Layer 6 of a small transformer language model trained on English Wikipedia (9 layers, counted from 0, width 128). Numbers have three digits each and are written without spaces.
A neuron adds its activation times its output weights to the MLP's output. To switch it off is to set its activation to zero at one token and run the rest of the model.

Output weights of the MLP neurons that the questions are about. A number n stands for (n - 500) times 0.00043.
n2: 294844394519584500680460486301316342460623503522634463245449593361444556615431457881477481603578624565543377637375638519399548379740587626431379477620377496455359513570467630543528327580417387497590579525378416507490667477554472458631624524516277562517336546617535485388435459619677558306607452411484407480298619437584528429441513417374526510516312426528413566494711582447419572584585
n7: 518524397464709530377623518485389542216533227471381516507430619442679256329600423641647367371554405466774368330412508420398646367535413571448533452357599356838481449636481417443510570671489618524630455606533377474573587318355464537607399581558618361363311576554484458403436424558706369446647658521387489813507443520573526626537411497693500610551657396557649442441581373445362469584729
n28: 373410500590583400421518729418490645375626377303616573514660277661546588655566490395553369557486493190419415598341512514473452557566594465371481614453596351311668632385591414487575425628739578411478429310350548335449323500486652402460675346264459538398526300652531624469612188440298399688716663382431773500690713690417544489425524526633363415521456552608459355588496458436646412629604
n80: 586621386689543348287481614548550344579560462385497289530420480372500535550445441452506426608694349277594432522379558485539539745680438329482669491437558483598541592468574541619431497450697659541576531518341484378458549260602569593441408565680449445404630506536261458543648441540428610479376409591506378676560376676481630497570494477532404603537574413523437338494577466468523509150556
n85: 669538650410337172490555590286500572342721550395399477540424344274579658562633376800467679454708488307331289700420654492555671430288434459362585673471446624321703536399435450309579454491609578554635595729386331375448375426635677602359565687512685325470633334375603389496309349539300557536466621397392352757453416224634735656689464815554647256512453685569587455591526791309313372561458
n108: 569516457506533325697410646658628531420322581486684440515506154609662497272497348424351425457560479545509427579538585473436417636462488507640583282419603622506614455488407432508441461558632493674413503569714176792456635469485548430410478517530567518500395731573439593649385593425597386653637589490358420530351616401410535450601318418537485506488331339564600430617478414401390418488400
n132: 358530433716553359611446428416459470547462540653412615522448448357623425434686605639362403708598444423510534490483596458361532603493494453690446380654809585402586523738489567574557585553396511417545586270307466374529413652478531474387521425434308422344383520448342600658493372675437506373315393462478708389728524487396491432560443466367510414562651419621497675503442529487156662630466
n187: 558476609625603523411466444401526402464669518446418486456370547415548355598656388543467593542470417718530612441492493561334517662620395336523617550370643600659628541533604691503405497605595278554481353525405613477627597530560519583389610473497517500466366533484583692482402487544475485603552569462390227420339436400457324561736347372525684578565543309635361384313432302533531494441581
n198: 761447395677560351579554555578486504477679462468576433515528718476417741556527331593507401663678852394463676541543587515435695723176447459554492296640528419400559331523576500472590559516299496541579556296313148659348500331493555489276355493556461607684566515543443462777208371349294577290664551547355492522550524600454368534177496472560582372323368445508354466410543488568739739367640
n276: 493354353464335446661514606500523507260540561602364520514706483670504559479434280614514473422607517301622296400494504564718750510374454538416462285326513643462565572461626543565473565645386516346334651451615386515480527388624551486686382414524677763382722363500426311408452346578367370644607577445439367566705471493621503743809345484477555367462450104672470493507536504610641493383374
n294: 693671404571680573253468290504406496555549413487755699500491322493572605380521609520483231767663527593384697469515308454431348309595558418444537481580394434368411524354512490535441532547446595743670590552675582355480446431444478276425342705459536524447443624700700546734402601576330503483521719504500422514342560425542552525489513388449266503395533615550192674378542414476482428456554
n298: 532560658494564552764567328510494545478269522521500547388448416414371574466617485527634512478540423404441392661662686561419515610555379558557571395500599554290671675595739462445620618473480490284619616574437232534515497456617438578476418596273396457468481459513308468503318507463378448564516353542582466646242387539510649660437380509588423299540479451569447388482736354541648656386557
n308: 601472475570521473398664729669552620552556260319140599424478210636575597414332599444305470313674543553571619593593523321489432548565507346414169368532606601512562392683659413340338460579566244406363508430546560564610523249504529870641294585676493419552455603332519487297713677808156500485464504545717440605579540605576213464521391737493484465662429601365384563534512675615484379299416
n404: 390474393441480303733519304374465515582585688503662580393452790411600658419488600398588469612449679750585615402477530239489642524511590452380576510631445659362538417642603515442634585445422120441617522673461437140728478522461693273413570420463511598470439144716602425353464542496535522641489338438482384635461674341481405255500801442445266334576475599500683537535660620485633426482371
n418: 497464503611632487105487635600485364438631447454533482456410715404738379513578518394494518674561339468581700706446379522379475537517325273584563677319448378554548494434460612593428491569490504519654402497510978387321659507522541735445473409487698478314483520412488632500407503552562347503553531547623190461407542394560457288714609403552587595551624475432294354516376514536510532494665
n485: 332494634583689408304531601547468413368392512311515466521489486538503394585643486491615629639560386616561503488273716468439465753622466407416579317512523565530483491549316574511450472684667298430439448717364588322659711549383589494457519349542457545478254301535445562429488446706526360590503602424515312509369458506670387578506564531469578460467462486624571355535525460479447570557627

Each question names a token from some text and the token that comes next. It shows the activations a of the neurons there, in the order above. A number n stands for (n - 500) times 0.0061.

Then comes g, the gradient of the next token's log-probability with respect to the MLP's output, scaled to length 1. A neuron's effect is roughly proportional to its activation times (output weights . g). A number n stands for (n - 500) times 0.00069.

"13", then "\n"
a: 495535663474478592496487478475473551648503484552
g: 420442526563744472435619760572545561647620551631555495383532286633304524658442545562412498453523420374350661561541727611658421621251539489636408558683239569335418452399290484397447525510592610495434572814727434577713338377647791643552307567363473302564649389312286566562477553582560215438524341317450543515594322550308555470620563403448387307629360463484748435166535463461543379512638
Switching off which neuron hurts the next token most? n308

"Y", then "at"
a: 495476476483480477671495475487472482486472479698
g: 626291528410458504345595572291504391357714748618426735521621378627706335566577649848583635398431498514488680448343536403538533580423416555607544327402534601294662641619600497567396602718591594526527777478464412318637650461552452472394149487315498471412620451613473321459488417430549544356635539456611618293281527583243530462481418419573278691483678424231607492613529618500399341281255
Switching off which neuron hurts the next token most? n132

"\n", then "  "
a: 472485490498497498475531487535481496495489483488
g: 635509422448428574354500465598622476348715539588340422538871701409668540361586535421467680596579696649549457449347337612513362641358540412412415626532799453421280336457375452580544354457423488410486532373318758582584643503421310411430682404644505387452347534249781600611580426460641538539459553483339600348588202298704663258398439699637602531517338574537275599676305639366404492564507
Which neuron, switched off, raises the next token's probability most? n276

" S", then "om"
a: 474473478488485473483709488499486480485519488513
g: 733227635503569341525386411399878589535637593282539648578429405573532418476747532552572438480321674462505433351569420381526836489470481483292434488354580485637489449663535628567399653447695591592706693440478443443608611512419415504450443684404439442279504281402499457410487528398480530303476440098607443447553441538368466923660363425691342444844453506534324381383565430567580533416526
Switching off which neuron hurts the next token most? n187

" im", then "port"
a: 474479479473494640527481810499476476548518472519
g: 654523470287543502502604413406512793489723740326659247468491543424471672606443303614579453802550677598519638517559330645568375461562492453847561689504465413647491581395432466501516452414409400543493594360256682394480642493490364511270400461406340571663531670541672739372476386596491486418691479439606499433594541496437700483197267563239637414302250346672496458293376572521530484528278
Switching off which neuron hurts the next token most? n198

" dep", then "end"
a: 480482479480488575499478499484485474476512564479
g: 475358473713591707420394455296711769326951535456584420428192592371643544514535495595474278428491532576554566441526502407453334444457360502584628401453589563326535494501714609397353248582579456632517558622500369532541384617338575433523653567481690634603624556567387326616332484603473275730494377608266372427152640540239682709532587401499557465605575381504416557246400588556457373555622
Which two neurons, each switched off alone, lower its probability most, in order? n108, n418

"-", then "25"
a: 502621480499752493541540473479488472699508648496
g: 581453490422474714369436503693408579332697445553427474553741594473477478411602464513464589544393582653587577532357340490449342515417584441389525685376578439613250427382387510417463422292480573540441706589439775642559499427495183525226750086734526522463448528142770466442592487377612684632452554607353456421627290515625578495512588784455682533332296654457455600589400497627536246568486
Switching off which neuron hurts the next token most? n418

"11", then "th"
a: 474473692478473628476480477485474561611473480633
g: 376409342665439434605309607387454595352317706742387664541370580675447547610574371601502490575472381510622586307393701800407552539602298602493504580562680546586392620369540352526494612733505414252472417278659633317529609409528356439483213382440356677577339436634444598387415404188583630565611662538483766500786390202545543537457435431441514496519318588362355573788465368581630511461541
Switching off which neuron hurts the next token most? n28

" he", then " general"
a: 500490499474498622474477481746485484494488477480
g: 207561340631205380581348509387505449573614529314609400450673452667605538557296364474531672515512506525721657506534250558461546509533179691818560426367503421433360457527475245639305411640573683460487618848581435477339745522426571372468470420524491505508578497598545550671643381547601388409475809299458588661596525374297493723533647565561418533398322536589675362410442311519332313614483
Which two neurons, each switched off alone, lower its probability most, in order? n276, n108

" U", then "C"
a: 532627508492492540472472482483474515534740549483
g: 540492551317527665502711254375537642525662576433626431534526705375482437401328654395521859253579453481425714567610587244674583472455424559443483534442424427415721528608468306585250354623535402312378588523207458546461667741379532446410477756638543475628570270258430684377455460525579419465368499583495664665474654357363521365679282663376320606448531483409451489557564793363725453497435
Which neuron, switched off, raises the next token's probability most? n7

"7", then "9"
a: 478510473484482472499474486492473481484497551492
g: 563455510706205576500506412666539412455643423369529618334875658449417510470661586546523491572546600535564477371670390475479507469597566724342387739580668532634266318434443494498505453283450509460500684499361704284504556674629338198388457303396578420707570693504698406489349436243596800401534401414335455342589401372698508491525386749375614555403325467488367514803562521470582427486333
Switching off which neuron hurts the next token most? n108

"+", then ":"
a: 483519476497600474472485500474493486481474491476
g: 598268584355597294530465455396554503658618310442515559609509229414521368642551196468647511432539471694755523332592257261329521608685515427594656501377518565568539667576502610216501528510621535474582557486643477514670494175424647409316607442465496394688468242585559537574734420570293693477609450351484463711580503596235553461463176485711566472470515722392733585334439469346647534475475
Switching off which neuron hurts the next token most? n85

"ob", then " E"
a: 503573480473480487476496487494482545498496641474
g: 670552442514616638506431510496503417491401407329494495796196181639602553354330394363447665391713557247588755617424374623643522396665317531538295567514329637691590510518590537554495455690544503431469582598611298576539437494401750600586483604429495319582544280440269517467353605328467435458585447624519265754409462428599665159382386452275259523607475450648586562508609571635495698500669
Which neuron, switched off, raises the next token's probability most? n80

"191", then "7"
a: 630482549518477557487476484494475533494487488551
g: 539698690557503514337562516501405372612722419459391686274436561437539447620606501477487290704715549517394503536279369429373670407417648814396557521778425455581538481526513576354350446656385634522482572265364374273308514497626693580647520269476669275619411421770581485751321483306493510588593495467411584260431409554595378301552438603406552231360596527371423639624377703687401545476695
Switching off which neuron hurts the next token most? n2

" |", then " U"
a: 472711536477473639487537482477474488490472472519
g: 401546560553590670337294680456506427382577512368500448636375445517264610177470439738493540776473527406610557682486480263360440477526535353681464658286577438638448548557553569446378622317454556539471566555644438227578349535570537438595467638430479577513737414487499387559176417679636390711592569487583673494364368330244371645479316735698538337423381325669615361740499717522529460723325
Which two neurons, each switched off alone, lower its probability most, in order? n7, n108

"'", then "i"
a: 497473499474476476473474484472488473493472574479
g: 455592547547502348362778612432386456514408734507282783508470738480424237594395622608587337648371562564590327485602779710359441503484352498607557316525396531488627669437535462393437496777586425665555440532385451483437488301533270484462675657355622479486194294673573457451592424596543285448370513484448761216546517400288289758475478631759463404362500548377567540745454500566480501576409
Switching off which neuron hurts the next token most? n80

"ew", then "ist"
a: 479492477531483473499586475489478530478481478485
g: 441632469596540609563544614529622404641610435678391409665357552594607618655554662760227447423411722431352487432409592514428452418370545440311402333501484770359507576592619534447672311678904623542539300440463309561623412401922666531381538485539652378283371628492427378350470462495475204492436300560452628348457486390363717545405508329416545552427543388460593431564340387806481350536573
Switching off which neuron hurts the next token most? n187

" Pro", then "v"
a: 568499498472525483476617496487497630475479630472
g: 482638683366515223483533432357388518386421357481525377781486630423443630301257505499391496501586335451380238167510460688495513595471747356584661483663625322444483477282575372570504546464451544694526601577342504265555617637549578438554519525511539394354440809532454554394350297424655613571442711544364416440689734557330411600431663585421780425462838363470401574670635638494411445703430
Switching off which neuron hurts the next token most? n308

"19", then ","
a: 533627529486473688484473491473474628699485473539
g: 646527647592400517545283517752429479427352616579415424624847558828532281298560497622432320429532406527710444587647640491372479600297537555379597588277439477460637444566518509432361434471446333763528724445538727352656481355490284411277412579363714636410511577511692483456501525460588713746589503590386244373493419637469501607435497574202559575338407463239585557436519584527482488478167
Switching off which neuron hurts the next token most? n108

" this", then " area"
a: 536484473473497574484476491478555477493476486477
g: 675311599588495387416591561477293436440371800435509688491281441505446337492315387562536409729514452495466640553502383246575525476582550499718377467610409563587460743779326537709635311444535535506608488216619501653462335435334628425485277793440450400394259767645471330633282429444465424530594746515719549597455417456499573620451399381515529283513500675609420650301766642378408442498565
Switching off which neuron hurts the next token most? n294

" Pol", then "y"
a: 480474505472491476500650497493478542487478520483
g: 551534450591412414489520468412829455261291534351656428445459335837631709569446514344259402428453487503509494586560534368420531708577529670366481547524555341513393626684466426440523579352666483632517408481644525579263390703693705522557306667476390626251561541521707410295587385671554528680174549472666377473293447294568425382436556485560729546445389813479619452520342577386665487458238
Switching off which neuron hurts the next token most? n7

"art", then " of"
a: 481497491475497472473477492495477477499500752484
g: 430235542563350194491485542408618470707512532383537550584490577287554459602609411377455356535567383705473519478355485668461476379493419510532497607255427471516561788525542227718576314446503530279496505542558564350406548397427539650173517480638380522458470582465590346640852603242537661497439551578707466423659296356574704435785393590514573445524684564822398512400340700502600500602197
Switching off which neuron hurts the next token most? n418

"H", then "oy"
a: 473472490476474526487502479472475475472472486473
g: 418641556385401435316402597676471317436609199710582215449626562436350408628467404630577727453590555322537488414700705518660783557525791579579516340565618474457462406542451396479570620522629551619418336293411387530701371548343453525553497489414677383413430470628334464444617543516572550294599198323618443478484396417508543581351680703430381248478487455584572562730376504801342251500769
Switching off which neuron hurts the next token most? n294

" is", then " also"
a: 478475487473495486495481472472472474496495679482
g: 469559556480633405375583486285611438701756612572662588472458702310714614433671605388268343455560722629565576281211495541492716406371585633402487454608765400516446798381333441419433527312391378451625528500226566373553846549373413380458582571507665528379554405455428530502469559547384571234710448571404532545566611203495409620719515725442488550417349347605455546420325496325411529639393
Switching off which neuron hurts the next token most? n418

" Ph", then "al"
a: 483486487489492493492473564499473477487473472506
g: 355611302398593602508765494326516426399489350379403536397624581366376309818609474686261463460537659350664539470672569587425402480531525630587539321243374709498449845349416392438396298767510622460544701429324347418407372326434675459646167485504457332380517633529567453406667647629568523642476377491532426485807473495645440603588372588703441300569563605382507465617631597583363456470636
Which neuron, switched off, raises the next token's probability most? n198

")", then " -"
a: 628481475475498709483476560510477473499499497480
g: 191574635546324516503433449460483324461377443473778362409186445448416434834343397578482546558437484521399622628600320579687402577577497584369423511464615597594445571586401188516501259586489450461665472656338519672308432586589483425565423488565447393643433471568615490666575637774635693364319377585297526552509571786601338630482583689692287535663643776357308373522353359348480636480403
Which neuron, switched off, raises the next token's probability most? n108

"ab", then "ell"
a: 498492491547497488486476493500472481499481480565
g: 561495505504411590464545453397436397341462538584489581383835593869551666737526802624295375633467511476591571390698492284607368685371273524596589442425665528465643257461559289440431616478458634396607563513352350312509319614507526337311713432349614619408609351366538636334683380606651407150624595305717458170513439650278460480605508522544537544503474429624475548543407592539453493475508
Which neuron, switched off, raises the next token's probability most? n80

"P", then "h"
a: 472476479477493480658493491484488491473473475587
g: 608520223540461444710618479638542679293354476544653565444700479401556493556433359349162447522283667685690393573507506485247583401690446447326507557450557356584490521423479545360565633611628556341713846481578629373560380542586419572358324562676499356573476533435495337536357342672518199413307518547694723489510676480344426441593312398418700327424605372484452345608619549764595639630335
Switching off which neuron hurts the next token most? n132

"C", then " S"
a: 491638500500490473514473499500474472477474479715
g: 555556406592611520715648562572524400587480307420564451641364224393560288413511588675444265338456554395436477406460392319562347308628287391629457433312471209521609482530482491397489473678441779658533480411776486643803328281444900556591464538577405599623789545454512551505088486456544375668540460346411290445451570586528583650403336576477572585683594582526554448571417427613644508523555
Switching off which neuron hurts the next token most? n7

"are", then " by"
a: 542496477488529498474486500498534563483482491480
g: 482278614429600585533753448618823239530595471265472462532417393777482603545423397304479723298640393459454432703707437415397415420564366342693493561260693277566500674276618391585555374501517611339579491577463418627621570617536623571560503506883601534561543395266496486562561489274581284384410484290362587652384410456358623531516302506720552383383763465617583445379535522463497606492368
Switching off which neuron hurts the next token most? n298

" ", then " "
a: 482485481710479472494486488522496473474477474474
g: 655593411484635247353613759506433645260355434577518504659512274494690533289330575445253129581610465340526410518480499740619610531516510374388334464723351254432696473642386543681488577522445461366300659476581354505726568395670445588421496702528415263570509614368501545474683655259357354554272536461759634584496623321508674566552460514473539645439551329503644546404650637448382499558537
Switching off which neuron hurts the next token most? n80

"ine", then ";"
a: 534537485475500477487472500498472491500500473475
g: 385400552456549612544483631631625541424552507410454522530535410720256411613486683288422730567549460526416338532624337460369584421284607308659562531467478672497487540702632426373371538390705643517685502563468365631502586623662363521291430821727257493779377687313435637496375441368513423408391600557311490429533424487417576637506550447685822146312684544468554530324357209487373572503398
Which neuron, switched off, raises the next token's probability most? n2

"or", then "ia"
a: 475473485477478474485520498500486749499499677472
g: 381637537591662463371577597522269597564405691527451607414525359437522467134491423594498515625563685396430692418618394669209441536612484497556527495347563557731513489631412411416372689752423473297407145461273485690432398607322479503621225697444590318630597231373578559741495556713651614395622620383436410557470438566511603657502475695715500498390224317551391459538383669565427516546390
Which neuron, switched off, raises the next token's probability most? n7

" H", then "aw"
a: 476599484490574555480477490498474479474509510491
g: 507398602676452331771451496434603374326808600569556531613341692704536405508272339611303465608335542579656438193377457729514415388568596280399338503597431521440618467478548459571486702643573514343396364297493554337676568494387652415438540583201643466497370248455472497442367485620570625353573346583526562615281493639390507497585507651524673436617624601331411825592572568761229373511510
Which neuron, switched off, raises the next token's probability most? n108

" P", then "T"
a: 477489487475496486487472493494493499474473500502
g: 416640702451515436415184373433597376404632450259725518448684616597536817353114282304336656387496644444542690578529455291703434756719641470326382611638444430500532496297558585583698512445441399415630607483327583354488377537624499395703443449554535455632512418399366407499414494310450438880492484655544502647511533465568388505353519392395401476431396581717605449481458777483575581427606
Which neuron, switched off, raises the next token's probability most? n404

" v", then "s"
a: 474475472476495506477491488498500500478605483477
g: 434556499649491294489565633527540568541475359339693535582608263447401542516344458464243562168697228505553614416524525477743469273654523610527468601573475689350391840393561371311638559520501392435387582427709545607593554357357618447442424547302576634444770449171419571404457526492402590574301645586774654319741506416376517635642356599543557472558410456549611492276416463256621693560435
Which neuron, switched off, raises the next token's probability most? n404

"let", then "t"
a: 474472482490499483486706473494473480499499551496
g: 518689435666337308394335559405547740401407390475720595378393642405519408443628707651231307604380391477590682252389627393476559516482648645512398613697511422328341597504380688457612532530312513374337351495711630476392572497504408429437473585245623628478326680278445376631636502379473714534396845613380777529412451596480427737481609569439638482466580377698641512604213521468412501398442
Which neuron, switched off, raises the next token's probability most? n187